Layer 3 of a small transformer language model trained on English Wikipedia (8 layers, counted from 0, width 128).
A neuron adds its activation times its output weights to the MLP's output. To switch it off is to set its activation to zero at one token and run the rest of the model.
A neuron's activation on a vector x is GELU(weights . x), where the dot is the dot product.

Input weights of the MLP neurons that the questions are about. A number n stands for (n - 500) times 0.00056.
n139: 576 470 554 524 610 322 434 479 492 417 448 344 500 440 680 297 601 637 491 439 534 513 420 514 488 416 265 708 378 448 386 628 557 575 706 269 885 357 347 449 669 593 456 287 387 420 639 605 392 545 369 492 432 289 548 618 628 559 496 513 317 438 428 409 290 732 572 549 282 660 461 483 705 345 492 697 535 336 517 663 768 670 154 270 575 657 479 411 357 530 333 571 548 540 526 257 313 195 565 401 213 654 400 525 332 500 371 403 620 687 382 622 774 267 711 521 692 411 426 647 504 165 585 500 803 432 595 362
n174: 598 496 492 760 575 504 566 719 468 408 189 319 571 872 248 564 695 302 361 378 526 782 391 279 649 504 606 566 658 668 416 359 662 339 504 539 595 538 531 564 379 445 464 274 665 707 621 622 465 473 631 462 364 578 781 500 256 308 385 658 477 404 233 824 675 616 462 557 329 582 583 644 483 440 365 587 642 491 509 438 647 455 397 605 320 329 446 525 656 338 619 398 468 652 427 592 593 479 496 500 504 676 527 529 685 546 468 522 331 326 430 672 392 610 455 475 320 487 496 241 282 550 778 521 331 333 851 279
n221: 509 81 632 589 491 495 491 469 628 593 437 775 285 477 242 213 720 587 615 579 396 496 620 486 658 295 561 606 277 518 594 698 648 308 533 686 505 246 442 486 881 335 419 265 358 689 457 567 324 462 593 362 392 838 372 347 281 408 316 382 237 262 327 500 607 632 297 655 391 569 629 542 664 427 558 583 434 605 668 622 553 623 481 425 513 691 451 366 469 591 169 528 778 419 477 358 631 539 239 354 638 418 336 745 430 594 573 373 613 618 281 529 766 469 569 710 420 509 522 445 377 496 758 269 656 601 560 500
n294: 444 633 405 527 592 411 189 524 618 392 538 348 395 553 572 596 434 610 504 595 540 492 452 376 561 544 454 796 326 553 344 496 425 347 542 549 742 568 481 528 533 564 274 409 545 432 385 715 482 590 351 700 359 660 412 587 351 101 422 362 291 622 479 623 409 537 512 562 589 340 541 294 361 389 604 351 677 730 573 550 496 283 641 742 440 487 548 476 584 634 362 508 372 250 237 484 661 735 639 480 317 329 673 683 324 500 592 252 424 695 558 414 317 452 542 566 556 573 492 299 424 610 394 527 409 586 961 405
n301: 487 539 437 557 527 273 555 778 398 366 371 554 388 868 440 401 516 753 579 278 439 423 572 527 615 308 563 521 464 408 556 681 629 185 362 617 649 257 396 483 689 376 373 542 333 431 427 769 402 523 487 688 262 526 590 442 697 551 483 339 612 424 463 544 558 491 319 228 274 496 791 244 403 439 590 744 455 794 517 594 321 536 345 479 717 266 632 402 474 509 491 603 726 486 491 581 297 421 618 666 600 552 431 543 348 380 570 842 595 676 772 257 395 513 735 425 648 418 258 395 319 521 556 584 619 477 685 572
n328: 843 348 443 462 528 650 504 549 475 620 429 439 176 661 575 718 734 613 541 330 751 690 584 443 547 482 170 657 564 459 664 761 803 644 620 644 505 421 401 509 495 633 635 491 527 598 575 372 840 590 427 478 487 351 580 583 496 428 608 347 360 461 491 368 261 378 388 330 222 532 651 422 820 332 293 174 505 450 554 500 597 650 339 540 663 413 447 296 381 504 675 374 600 364 688 258 616 457 686 387 453 279 677 460 444 841 648 481 537 416 477 448 500 322 653 664 662 661 574 577 262 565 293 258 204 495 464 382
n377: 470 324 190 423 527 644 571 675 569 394 440 592 545 513 657 444 767 348 535 557 633 355 300 573 573 653 527 424 208 461 543 513 902 496 775 426 566 453 286 730 443 713 643 546 404 547 572 661 473 486 310 593 496 548 346 641 425 158 729 439 532 214 495 413 858 387 302 488 440 491 667 408 622 448 483 429 760 483 171 393 678 509 277 563 415 589 530 253 109 310 682 419 488 355 409 602 612 317 308 583 309 444 463 534 411 564 484 504 500 486 336 568 668 509 463 533 361 345 558 386 536 734 314 571 443 418 548 281
n429: 362 375 656 488 594 646 568 307 557 621 545 416 460 604 534 599 322 356 482 558 418 418 123 238 397 620 536 449 433 597 444 445 642 768 719 583 601 479 572 544 355 543 508 283 319 517 468 688 512 320 438 877 422 403 586 545 572 421 563 422 533 364 532 570 647 417 465 467 173 610 580 598 747 254 466 482 270 694 710 433 491 605 280 692 581 420 568 616 534 626 316 608 447 568 678 282 517 634 368 790 495 325 500 470 338 668 484 568 618 323 482 394 505 884 343 731 709 396 764 465 536 155 487 479 491 269 633 802
n504: 665 143 722 344 772 336 430 549 348 454 508 582 287 724 566 674 611 450 477 404 643 659 28 500 508 389 286 731 422 491 558 491 353 384 463 613 545 721 620 541 573 478 784 408 482 309 599 341 795 700 486 429 218 441 884 574 322 543 396 266 322 391 628 604 449 532 433 543 370 587 559 413 763 495 610 408 332 432 748 277 275 721 623 680 742 461 522 318 562 626 315 356 525 453 424 381 518 452 432 740 717 671 500 655 416 527 403 598 397 505 592 562 599 522 717 387 478 339 431 405 565 296 648 362 331 376 441 421

Output weights of the MLP neurons that the questions are about. A number n stands for (n - 500) times 0.00048.
n139: 621 500 776 725 320 620 459 555 385 469 634 441 490 412 585 380 582 553 445 395 174 445 636 479 449 514 579 471 697 468 666 435 556 279 408 478 393 457 485 482 392 610 560 649 729 315 493 614 304 348 455 408 608 627 504 539 337 382 395 429 455 469 261 541 407 434 493 624 500 489 650 361 570 522 526 318 424 645 365 148 430 474 645 548 449 515 643 464 463 274 377 496 519 534 483 449 719 555 672 733 486 405 608 446 388 609 671 589 532 395 537 503 622 428 544 636 407 698 451 456 627 673 469 707 540 654 588 275
n174: 457 640 404 380 343 415 566 537 429 480 589 549 665 224 337 578 695 686 604 576 660 611 578 418 433 539 360 611 388 369 591 483 381 282 279 507 281 539 356 373 632 489 492 566 539 641 654 368 425 382 459 586 698 435 410 341 420 291 740 454 433 561 553 422 585 559 673 668 485 454 412 568 636 592 493 518 547 399 529 728 517 603 459 465 627 549 463 427 489 353 540 567 626 675 352 341 534 579 439 552 639 447 370 417 299 778 689 232 437 463 432 598 412 692 529 628 476 399 430 413 613 550 388 694 642 408 313 600
n221: 193 559 379 451 593 694 574 504 811 507 458 396 485 447 655 760 678 427 409 423 326 739 554 241 458 352 450 561 667 417 294 594 485 925 602 316 515 367 468 417 241 468 586 500 366 536 588 621 534 593 500 511 524 469 646 598 326 550 475 315 472 459 665 618 620 453 594 560 377 337 444 636 429 613 421 447 512 373 382 543 403 398 484 570 202 764 371 457 508 476 564 556 305 638 200 670 552 765 465 413 599 636 434 504 438 590 543 591 575 562 540 493 620 573 352 504 482 522 426 568 541 386 551 578 333 492 233 454
n294: 582 511 647 551 691 399 477 404 520 375 555 534 493 582 425 555 510 500 529 406 530 401 687 514 504 276 573 309 529 620 336 454 618 657 618 427 296 623 518 551 578 728 566 533 583 443 348 436 521 562 482 477 421 360 545 214 412 545 678 970 540 389 303 432 459 482 592 454 572 421 544 333 393 553 374 479 479 586 503 447 440 415 339 604 325 525 383 370 511 591 503 478 533 702 334 484 672 508 615 561 497 466 622 430 658 517 656 490 500 477 621 282 428 563 475 697 477 611 430 255 401 455 671 645 391 361 422 735
n301: 638 352 718 441 452 534 395 576 261 417 365 398 541 493 413 493 420 522 580 748 636 637 473 468 488 643 658 672 427 341 756 707 346 465 490 416 568 354 308 541 576 455 524 388 451 504 510 338 510 522 368 517 402 504 486 414 756 641 619 465 376 474 403 609 398 518 399 465 591 646 332 695 482 482 522 559 465 266 517 266 558 407 485 653 418 570 353 500 304 493 334 511 727 545 614 725 559 550 553 504 371 503 507 362 487 369 227 524 431 587 607 510 477 426 632 681 237 429 435 438 794 516 580 572 564 421 641 497
n328: 547 606 522 297 436 611 386 391 552 458 395 575 504 569 664 522 549 652 515 552 554 334 293 467 318 559 757 445 534 645 453 406 705 600 259 448 475 580 496 247 407 633 372 475 603 462 388 745 203 555 627 444 469 493 219 420 429 559 510 569 737 421 533 606 754 462 481 717 416 653 457 531 300 440 664 401 489 489 606 451 593 462 492 411 500 573 500 507 390 693 384 446 441 301 620 517 496 492 282 492 573 641 403 496 563 222 666 537 421 350 538 417 462 690 515 515 627 315 564 423 326 497 769 808 683 458 482 423
n377: 343 489 712 468 434 384 403 316 517 503 468 406 469 663 390 574 753 489 463 359 302 787 426 400 366 418 575 432 489 553 489 554 482 522 446 597 490 667 466 468 490 173 432 535 521 507 596 522 618 508 728 520 418 460 691 401 515 557 372 733 556 312 391 600 380 375 650 193 378 415 339 346 526 394 403 439 475 619 646 327 636 434 686 490 504 414 588 595 604 590 493 463 394 816 562 544 640 394 489 389 525 638 558 261 646 243 424 518 542 500 588 392 435 406 602 658 631 698 278 508 479 726 469 447 485 419 570 589
n429: 617 442 507 581 558 581 525 434 646 457 336 570 239 389 474 604 518 496 582 736 588 519 341 571 728 346 297 832 625 552 619 775 195 355 514 451 449 556 647 607 546 368 399 613 335 395 647 512 661 460 488 529 606 302 545 489 626 549 472 504 563 504 282 411 516 415 585 341 348 545 618 449 608 562 336 275 394 469 414 365 518 485 473 405 580 650 515 561 406 706 629 469 500 564 338 639 170 450 715 414 272 541 500 447 471 574 755 268 419 486 564 486 593 218 320 536 547 715 522 504 504 755 554 458 584 492 481 327
n504: 465 708 643 691 485 438 669 367 392 478 323 515 459 594 455 304 634 581 531 612 334 410 331 314 357 527 511 615 318 707 452 330 616 465 467 443 367 564 645 605 407 775 923 426 424 607 566 492 458 177 381 591 528 546 546 312 357 424 476 481 583 480 440 598 352 484 492 547 713 224 448 544 433 441 358 515 608 683 470 672 489 313 373 249 288 344 695 477 512 560 596 524 589 678 577 385 536 559 741 520 424 432 365 824 475 567 538 750 567 446 420 428 641 596 469 637 581 389 518 374 350 603 500 525 465 226 586 538

Each question names a token from some text and the token that comes next. It shows the vector x that enters the MLP there. A number n stands for (n - 500) times 0.013.

Then comes g, the gradient of the next token's log-probability with respect to the MLP's output, scaled to length 1. A neuron's effect is roughly proportional to its activation times (output weights . g). A number n stands for (n - 500) times 0.00066.

"at", then "er"
x: 345 513 403 446 500 508 488 457 502 435 391 688 357 465 603 601 622 345 504 463 712 498 667 595 554 339 571 397 613 461 547 708 414 554 391 555 416 364 526 552 578 710 558 399 515 364 253 574 554 687 710 558 477 618 592 263 718 587 514 333 602 508 647 495 455 506 482 371 725 546 629 290 562 410 548 470 552 430 521 298 502 585 749 530 471 274 424 470 414 584 578 400 496 551 487 325 620 569 418 400 493 504 467 373 456 389 463 402 444 422 690 442 326 422 415 482 555 619 386 556 454 435 481 458 406 521 488 633
g: 387 465 420 407 471 481 658 591 792 724 353 793 554 651 715 567 421 305 515 374 711 402 396 596 889 478 552 641 420 402 657 819 674 523 500 426 564 330 524 392 386 478 551 294 492 414 474 436 256 471 553 402 629 460 492 391 378 292 473 568 675 306 551 711 317 617 321 740 494 659 333 405 743 557 522 425 267 341 560 610 681 435 764 569 449 527 308 466 423 426 650 610 414 387 441 487 434 689 602 520 538 452 571 322 453 417 771 651 421 289 474 398 500 560 377 268 569 337 543 428 572 564 411 419 591 301 466 473
Which neuron, switched off, lowers the next token's probability most? n328

"am", then "i"
x: 369 610 466 394 372 517 419 371 437 484 403 667 563 450 573 560 546 418 406 407 547 627 642 729 470 560 477 426 507 432 389 472 598 422 288 647 333 507 594 433 497 572 487 458 440 359 122 515 551 690 610 463 543 619 572 457 623 284 281 445 601 402 633 592 465 466 698 424 524 457 457 520 344 477 601 531 609 340 569 616 544 583 658 373 461 276 443 713 563 588 524 596 496 457 615 335 437 550 394 590 585 621 498 479 589 377 530 361 594 244 728 534 396 443 468 371 576 579 445 645 566 453 704 490 579 615 519 352
g: 604 530 552 729 289 489 562 273 661 606 498 519 522 525 686 503 566 612 464 557 450 554 692 558 481 554 506 321 503 532 346 409 335 477 444 504 515 538 632 479 723 414 440 457 583 305 494 420 466 249 250 598 707 448 352 353 647 494 530 237 646 592 940 426 436 299 574 412 666 271 283 405 508 455 337 600 566 396 303 363 276 205 588 570 513 665 455 389 615 361 737 487 312 830 581 442 607 483 580 671 531 476 489 453 274 463 574 376 433 488 487 341 326 606 558 726 427 676 427 710 546 723 509 659 627 347 614 544
Which neuron, switched off, raises the next token's probability most? n174

"ac", then ","
x: 282 470 373 354 268 600 508 361 601 510 420 681 533 464 631 555 482 460 726 500 602 509 611 634 428 410 535 501 643 345 463 547 289 582 283 567 783 521 423 455 384 451 503 572 581 334 499 545 652 491 515 399 528 525 454 363 501 511 321 372 747 425 593 611 598 518 506 592 533 589 548 483 403 497 393 616 664 387 614 564 603 579 450 332 534 404 201 684 480 518 677 564 523 604 374 410 538 410 522 433 576 461 439 576 464 475 444 473 421 364 447 521 473 407 312 401 711 441 657 432 536 343 659 459 537 593 609 481
g: 659 517 477 539 668 431 413 653 291 425 590 309 647 463 413 551 519 611 627 365 712 350 585 438 482 717 525 464 425 461 237 433 608 718 700 766 345 605 605 631 339 583 563 344 559 351 426 546 450 446 730 623 390 376 513 265 404 695 519 417 473 543 219 622 511 459 593 574 560 493 256 675 349 808 464 469 423 608 527 298 365 471 606 330 561 426 478 432 388 470 451 594 397 312 509 876 765 225 643 525 560 265 363 355 551 525 573 563 457 736 432 435 534 741 502 454 342 653 355 378 383 524 675 475 427 705 429 348
Which two neurons, each switched off alone, lower its probability most, in order? n429, n174

" c", then "ent"
x: 386 758 472 555 575 487 596 598 443 470 470 408 597 469 409 445 398 269 560 448 409 487 606 652 537 575 524 394 753 409 276 521 571 511 543 463 505 461 652 608 639 403 691 565 587 607 352 470 513 462 401 548 593 480 505 522 394 507 338 575 579 528 557 394 634 460 573 345 498 567 375 495 467 774 434 474 458 235 540 471 508 394 532 389 481 408 511 543 457 311 672 512 488 523 474 543 366 625 559 432 656 596 586 623 649 369 255 509 444 456 453 578 310 434 271 484 524 500 491 573 588 582 453 521 519 599 560 394
g: 524 474 557 425 492 680 707 466 606 513 456 594 476 376 377 443 538 525 686 518 629 62 551 691 563 621 439 526 502 555 658 782 303 269 370 212 464 464 325 295 670 706 412 553 556 575 393 529 517 699 569 570 582 475 329 875 453 442 497 506 450 509 335 591 349 261 495 616 159 535 671 518 375 337 307 579 395 345 518 597 699 439 381 549 266 531 496 748 523 548 311 560 534 519 244 456 506 731 490 417 602 532 337 681 312 469 444 454 421 447 505 559 615 545 746 538 417 559 517 565 737 443 309 627 707 491 433 476
Which two neurons, each switched off alone, lower its probability most, in order? n174, n377

" a", then "b"
x: 507 575 600 548 667 480 565 515 557 479 396 427 521 480 683 486 511 373 684 525 573 545 710 654 508 434 729 440 398 348 538 432 574 419 589 419 271 387 703 438 613 472 584 613 517 584 429 365 377 401 457 506 546 473 489 474 652 544 415 559 673 708 569 553 535 337 499 402 493 462 372 484 489 545 561 465 537 197 519 337 440 547 500 501 454 339 538 513 357 324 589 528 499 464 494 419 517 457 487 416 523 716 429 612 550 423 289 371 428 413 566 698 461 405 386 405 568 392 511 446 546 487 536 388 439 601 657 701
g: 493 540 404 272 553 295 553 247 554 501 389 672 377 483 624 596 469 273 492 493 480 798 519 234 633 575 410 547 610 521 558 348 494 515 605 312 597 642 729 411 527 414 254 460 440 374 456 544 313 640 505 371 287 688 528 453 618 518 523 852 497 398 729 491 495 339 506 461 201 559 381 580 407 415 512 379 389 541 501 605 593 577 508 582 452 478 577 738 582 626 215 751 510 460 314 598 245 593 306 468 497 604 682 311 659 604 655 499 298 352 631 521 559 376 540 629 419 678 360 636 382 282 595 635 402 562 752 741
Which neuron, switched off, lowers the next token's probability most? n504

"ort", then " in"
x: 423 369 484 439 711 558 657 470 407 445 560 630 485 477 452 529 561 497 487 456 452 457 560 502 482 523 502 429 518 416 456 496 618 358 476 775 434 601 474 268 545 250 539 647 550 603 391 756 432 819 555 357 635 276 478 386 460 542 451 495 585 608 690 540 558 430 442 479 516 633 482 449 438 781 727 541 513 362 471 438 477 363 380 440 496 427 481 425 432 501 553 755 701 575 357 437 472 462 352 493 684 467 445 468 587 290 428 613 411 528 599 324 419 476 388 520 566 483 432 508 643 634 452 360 522 486 429 460
g: 212 584 444 492 468 615 522 526 585 619 576 601 465 399 426 613 552 294 502 492 513 568 584 368 388 672 606 289 452 451 636 543 347 592 555 466 300 482 368 647 580 555 426 548 497 439 693 476 402 496 772 250 513 657 713 580 446 342 514 622 467 621 621 492 536 574 341 605 360 361 459 380 324 361 321 663 580 470 533 430 410 337 481 406 666 538 201 330 474 765 349 429 704 920 533 593 597 624 503 432 274 624 304 443 369 499 354 379 687 563 188 476 259 413 503 425 367 691 587 536 722 727 565 823 525 575 633 362
Which neuron, switched off, lowers the next token's probability most? n301

"le", then " "
x: 479 386 515 474 515 625 602 733 570 491 600 577 569 409 485 652 498 400 561 536 338 404 570 587 375 564 597 511 379 387 579 334 440 413 438 697 303 557 525 419 357 582 577 392 487 429 402 451 348 867 402 603 503 388 298 271 624 562 543 543 789 655 599 277 348 606 697 516 439 581 415 503 486 347 534 534 543 355 546 491 516 437 595 497 606 230 452 535 487 367 412 574 546 497 550 531 591 406 366 419 363 632 614 536 460 556 434 487 550 419 652 379 420 339 376 660 579 671 495 669 560 424 484 439 630 481 463 494
g: 618 773 267 576 530 500 537 476 309 462 414 313 471 593 553 508 422 463 235 543 472 210 455 535 634 670 380 594 406 430 442 546 533 543 442 605 835 569 700 625 548 280 507 527 562 127 369 494 541 429 466 631 292 469 374 426 276 705 343 469 499 750 472 586 563 574 500 596 472 367 628 635 496 589 579 653 491 545 362 524 292 778 298 581 458 617 532 639 459 201 535 336 377 326 443 297 539 302 658 500 426 578 339 422 359 834 504 706 581 591 491 696 662 627 315 524 288 499 663 460 585 494 704 648 540 395 516 487
Which neuron, switched off, lowers the next token's probability most? n377

"ct", then "ions"
x: 453 549 485 540 467 679 524 435 599 520 528 455 359 327 580 527 663 379 458 541 489 552 469 473 288 364 545 395 588 393 387 530 438 445 564 511 465 482 422 253 653 492 700 581 598 526 300 570 595 542 501 586 507 488 563 516 363 403 415 635 752 631 544 544 533 350 475 491 687 544 429 577 450 623 543 383 555 534 440 417 465 631 439 544 716 327 501 397 556 563 709 561 535 458 493 535 566 622 510 625 376 643 598 491 419 471 297 555 555 255 324 327 460 146 460 414 599 495 587 620 513 484 339 313 534 520 392 512
g: 601 548 561 282 789 594 448 435 499 537 502 500 527 674 437 442 388 620 401 575 219 251 520 405 577 535 320 433 547 598 531 457 417 290 291 593 485 452 492 376 449 524 596 501 767 388 408 493 518 510 612 534 424 472 277 813 583 667 808 605 825 406 431 478 619 467 316 610 880 711 610 306 430 514 682 333 591 474 675 501 454 554 351 781 484 622 456 516 488 729 401 469 375 555 319 378 319 472 722 565 403 448 427 499 389 463 467 250 516 594 488 608 363 517 431 368 390 595 445 470 569 246 336 608 672 231 523 717
Which neuron, switched off, lowers the next token's probability most? n328

"it", then "ers"
x: 356 605 484 541 554 664 437 539 603 403 318 524 583 329 517 546 561 446 550 587 416 601 508 572 673 506 566 328 549 535 538 613 266 387 627 621 382 456 342 423 630 509 495 581 584 499 535 562 728 812 458 446 530 380 604 424 369 558 423 639 554 593 739 627 456 620 589 482 648 544 543 490 534 638 468 367 656 453 558 264 527 462 540 482 635 312 392 398 526 370 442 293 455 629 550 309 638 666 490 506 366 571 473 290 413 511 416 496 501 378 431 390 470 490 562 265 455 408 493 525 548 354 412 509 575 608 375 439
g: 469 647 358 716 536 736 478 471 293 464 574 698 709 600 685 667 317 678 372 398 474 586 406 208 445 461 569 636 418 334 502 534 447 663 707 436 572 467 497 484 476 585 487 715 331 575 454 285 546 422 670 410 468 690 508 600 305 546 457 199 425 713 571 628 368 430 452 392 397 506 416 465 523 125 575 490 362 578 816 576 651 416 396 683 377 568 527 464 395 569 584 435 380 482 159 484 493 519 780 394 389 631 468 662 481 661 465 671 559 510 572 360 318 442 716 706 291 318 707 535 508 375 327 374 521 559 558 312
Which neuron, switched off, lowers the next token's probability most? n504

"0", then "6"
x: 469 627 527 611 380 546 369 369 487 341 652 463 790 270 721 419 613 524 794 401 688 467 489 658 645 468 658 513 383 582 375 554 568 422 335 526 407 550 550 489 437 527 393 408 459 466 345 510 426 595 622 522 637 620 603 342 550 412 442 453 481 623 493 501 351 441 652 520 618 577 515 367 366 703 444 502 443 457 432 485 522 472 364 499 509 442 474 537 495 615 652 580 364 611 497 664 563 667 564 367 302 571 473 570 577 511 412 473 377 451 642 349 401 438 343 340 575 346 531 476 391 411 424 495 591 539 419 497
g: 725 792 600 486 423 397 375 512 628 496 479 462 513 349 582 332 651 368 457 462 392 416 601 389 636 536 311 304 730 412 343 536 798 456 467 632 407 376 466 597 880 870 407 467 777 203 331 607 467 458 477 570 680 456 517 349 676 427 724 364 482 608 571 462 411 442 464 630 355 467 553 604 824 459 424 640 650 585 446 585 443 340 338 631 218 425 348 407 593 486 680 443 544 531 286 514 614 551 574 345 350 475 431 421 564 589 507 377 339 508 599 324 554 183 652 643 457 441 511 391 501 598 657 307 522 421 600 502
Which neuron, switched off, lowers the next token's probability most? n294

"ur", then "ed"
x: 463 530 474 417 466 478 630 432 474 483 278 724 512 368 567 367 602 337 681 537 528 603 512 517 374 568 584 539 314 448 503 469 554 393 365 357 499 541 532 318 655 378 455 541 557 488 560 510 495 568 467 392 480 564 539 527 449 822 84 509 545 506 615 635 319 432 389 418 425 587 478 541 535 546 455 486 510 405 504 213 555 570 734 565 718 562 270 517 415 644 562 430 475 669 489 355 436 588 444 540 547 634 509 588 440 485 442 558 435 398 470 325 510 417 491 584 634 480 521 560 687 396 565 612 731 622 485 477
g: 439 598 659 462 690 497 564 407 300 529 651 565 428 688 477 311 500 714 673 410 414 280 495 573 490 545 371 415 169 424 544 443 667 392 364 697 537 820 381 357 520 636 502 526 467 377 694 545 459 565 390 372 527 429 812 305 540 545 518 403 572 618 313 575 506 565 773 671 450 297 320 510 577 603 789 497 548 495 518 379 313 476 660 573 570 414 425 659 469 586 707 473 521 422 466 752 512 348 432 402 572 480 337 539 373 302 496 456 530 425 454 486 711 518 270 537 615 418 501 301 736 875 228 381 586 274 466 310
Which neuron, switched off, lowers the next token's probability most? n504

" and", then " h"
x: 557 648 365 582 534 569 497 469 633 649 548 583 484 490 535 470 469 431 704 597 531 524 702 501 488 439 501 429 660 464 504 408 542 531 516 428 287 533 519 560 571 304 487 509 693 517 245 345 566 442 602 557 628 530 456 449 455 593 353 496 472 531 466 413 532 447 626 373 467 567 216 515 562 556 557 609 326 101 446 563 456 552 486 494 494 454 270 422 518 537 483 552 627 535 462 591 663 454 446 401 609 653 346 628 595 502 201 420 419 509 475 523 452 457 387 551 532 418 446 477 483 552 604 496 680 381 563 530
g: 457 395 324 291 472 419 555 436 684 587 503 573 445 597 539 721 318 292 615 556 236 350 318 579 548 402 420 591 595 403 244 646 661 581 953 479 745 394 407 527 532 545 452 402 420 432 199 430 495 715 336 378 653 434 607 464 318 791 351 495 585 514 773 513 264 325 427 511 452 527 443 376 287 569 576 668 504 502 496 606 412 522 422 601 474 412 727 419 460 738 671 448 278 641 460 329 698 564 511 466 399 563 324 462 643 323 611 365 733 296 566 625 575 550 540 613 402 649 608 570 348 524 416 462 675 464 590 626
Which neuron, switched off, lowers the next token's probability most? n221

"in", then "a"
x: 416 472 421 474 274 453 477 297 396 536 494 561 520 412 398 466 509 393 731 553 333 484 595 497 448 252 722 579 558 385 578 516 511 590 481 525 410 317 507 550 698 526 495 535 536 484 765 470 659 425 507 492 642 591 386 323 350 599 332 606 425 500 586 383 588 504 584 455 678 578 558 599 446 694 269 717 436 361 602 584 635 340 417 358 538 445 455 444 403 603 605 471 397 773 461 493 715 469 430 357 585 497 357 532 487 402 536 380 545 561 545 386 510 564 450 569 592 446 540 474 581 541 399 383 456 628 366 556
g: 766 677 256 261 503 395 533 503 504 353 446 612 534 512 572 317 320 380 382 526 320 416 585 360 597 262 386 634 481 400 406 738 690 661 491 168 763 708 534 366 365 533 563 565 336 359 322 582 605 321 498 470 507 483 623 497 354 523 725 465 333 346 485 585 657 512 396 399 523 615 430 695 835 437 503 650 219 512 291 655 492 437 626 550 364 641 473 388 429 688 632 320 386 471 405 651 325 744 446 486 456 602 666 534 571 612 507 543 413 461 327 674 408 536 421 517 380 604 697 307 520 585 686 520 696 590 410 711
Which neuron, switched off, lowers the next token's probability most? n221

"ew", then " M"
x: 474 462 562 496 487 532 335 512 575 431 527 413 488 633 557 535 545 498 444 678 505 607 525 518 245 652 429 413 534 493 605 575 496 441 454 668 488 414 611 744 596 479 472 612 434 543 331 581 570 548 521 670 529 394 619 427 619 552 515 678 528 670 727 456 714 223 635 441 436 437 427 496 388 559 437 362 378 279 528 581 476 433 676 581 672 467 461 477 489 532 539 381 601 418 459 493 547 406 530 375 427 549 430 456 293 479 350 473 508 654 493 258 526 437 544 388 513 603 353 298 437 591 143 640 582 509 456 530
g: 575 399 355 478 478 285 307 377 599 371 383 566 781 590 456 581 639 418 679 507 442 347 576 654 260 758 487 596 582 304 303 431 457 604 422 517 325 603 445 558 622 415 494 619 530 501 467 460 446 421 604 342 494 596 588 723 358 407 394 410 342 572 636 672 683 763 711 491 443 545 459 645 500 568 596 540 645 774 611 864 269 370 424 581 517 487 698 515 348 232 577 623 580 483 540 683 806 446 355 364 526 477 743 327 178 524 514 443 442 518 416 439 386 552 434 202 293 407 612 281 525 461 523 526 568 391 612 342
Which neuron, switched off, lowers the next token's probability most? n429

" m", then "is"
x: 338 690 593 510 477 513 494 563 491 562 489 451 611 502 579 569 423 359 561 384 412 353 714 576 512 582 401 382 556 489 317 445 738 444 472 608 427 481 473 614 400 479 582 538 571 587 467 338 469 576 461 575 749 259 476 614 634 470 354 511 551 566 717 335 502 326 627 473 469 493 388 554 473 788 514 568 554 282 517 602 482 541 489 488 467 323 476 608 387 437 600 505 390 318 454 424 474 510 586 436 449 747 465 466 551 464 264 552 516 377 433 562 479 493 340 406 598 517 492 485 667 772 512 416 489 622 571 459
g: 613 403 560 444 567 325 566 556 645 473 452 392 510 353 420 392 557 551 563 613 506 587 577 651 478 513 331 618 557 294 529 299 480 532 518 570 307 654 495 388 630 535 512 470 299 172 669 435 417 711 548 730 490 416 644 326 616 677 372 216 582 495 769 467 247 588 581 589 437 379 493 640 464 563 277 511 669 362 523 619 605 534 690 352 500 787 348 615 407 356 145 624 542 690 497 271 507 701 400 377 636 501 224 381 487 575 467 439 685 560 665 430 501 711 424 478 546 338 528 633 432 398 276 251 461 801 625 619
Which neuron, switched off, lowers the next token's probability most? n328

" l", then "ar"
x: 353 806 523 391 573 507 420 345 455 571 375 371 585 477 538 499 491 343 582 524 416 500 609 452 552 601 541 428 516 379 348 473 533 525 465 545 416 572 578 470 549 499 678 607 610 401 225 392 516 561 515 669 570 436 516 378 577 553 431 507 498 601 508 462 650 433 727 324 523 524 339 568 379 729 492 608 367 165 646 603 487 521 549 422 442 343 629 449 531 473 517 445 412 535 571 595 445 581 568 245 478 670 588 391 612 506 260 523 475 404 603 522 537 421 349 509 612 569 544 496 541 555 426 599 526 489 619 522
g: 475 435 664 300 189 396 788 651 635 583 408 401 567 352 388 288 425 762 633 529 478 400 526 399 586 401 496 719 612 453 471 616 297 353 471 406 627 666 660 420 413 550 531 393 279 641 493 410 647 526 615 625 700 287 604 755 485 425 475 458 542 253 523 268 724 457 387 512 403 559 451 518 319 638 631 471 477 308 227 654 613 160 249 477 355 452 558 696 621 534 635 637 516 278 588 415 625 497 496 488 427 566 690 399 386 415 531 434 629 722 334 614 762 305 523 488 648 518 647 414 611 578 546 438 499 360 637 426
Which neuron, switched off, raises the next token's probability most? n429

"ent", then "-"
x: 444 568 595 446 394 442 558 519 467 454 530 592 453 513 506 403 643 414 552 463 519 523 645 490 465 470 727 550 535 331 570 612 554 492 604 420 379 612 508 369 450 546 491 533 546 415 486 665 568 584 505 522 484 288 452 425 511 497 360 504 643 633 472 588 655 295 597 442 497 565 376 534 446 627 599 576 408 279 486 490 628 597 432 446 421 417 420 509 363 706 762 665 481 328 521 421 509 471 471 471 455 727 515 545 359 354 308 307 437 657 497 319 533 374 441 464 711 602 500 233 521 692 279 483 739 461 473 406
g: 816 604 623 428 510 363 364 732 510 493 496 246 358 686 597 327 601 543 600 622 521 214 328 472 561 466 499 656 513 513 504 553 814 545 472 523 624 718 488 748 353 585 436 353 615 432 541 486 320 590 330 305 389 569 502 527 804 364 772 409 563 393 496 703 383 694 362 684 357 594 566 459 523 456 569 491 551 453 247 411 488 527 593 429 512 526 463 508 512 378 208 637 518 476 227 574 425 480 578 533 389 455 620 538 552 557 655 428 202 595 610 546 597 275 477 738 394 588 381 253 310 629 440 464 330 272 769 452
Which neuron, switched off, lowers the next token's probability most? n139

"ess", then "."
x: 468 574 443 496 438 458 446 591 556 549 559 471 476 559 408 471 499 654 555 675 479 460 469 315 332 575 817 683 676 347 453 472 466 405 391 703 311 541 413 505 557 611 469 477 508 361 491 562 509 728 519 693 657 547 402 470 517 502 220 602 574 767 722 585 548 407 393 308 431 499 370 433 530 410 453 485 471 519 592 522 481 513 550 559 530 363 411 606 381 513 447 556 395 520 414 527 620 538 488 453 331 524 443 531 593 453 243 454 629 383 405 350 404 391 609 530 618 539 509 460 587 546 493 444 664 449 492 502
g: 631 332 735 819 512 440 600 508 578 514 456 402 576 445 270 278 290 252 760 565 385 651 543 575 576 535 631 654 352 835 518 226 519 465 432 541 439 412 546 311 375 531 601 413 533 615 404 577 617 686 558 308 470 583 404 437 368 371 427 509 648 446 466 490 478 219 425 441 474 563 356 495 102 874 539 638 547 544 572 692 345 764 362 556 385 541 562 333 534 708 435 491 584 642 619 413 448 782 492 506 519 661 533 495 412 485 721 396 505 362 357 554 335 345 575 305 423 560 362 359 566 603 633 506 364 647 530 477
Which neuron, switched off, lowers the next token's probability most? n294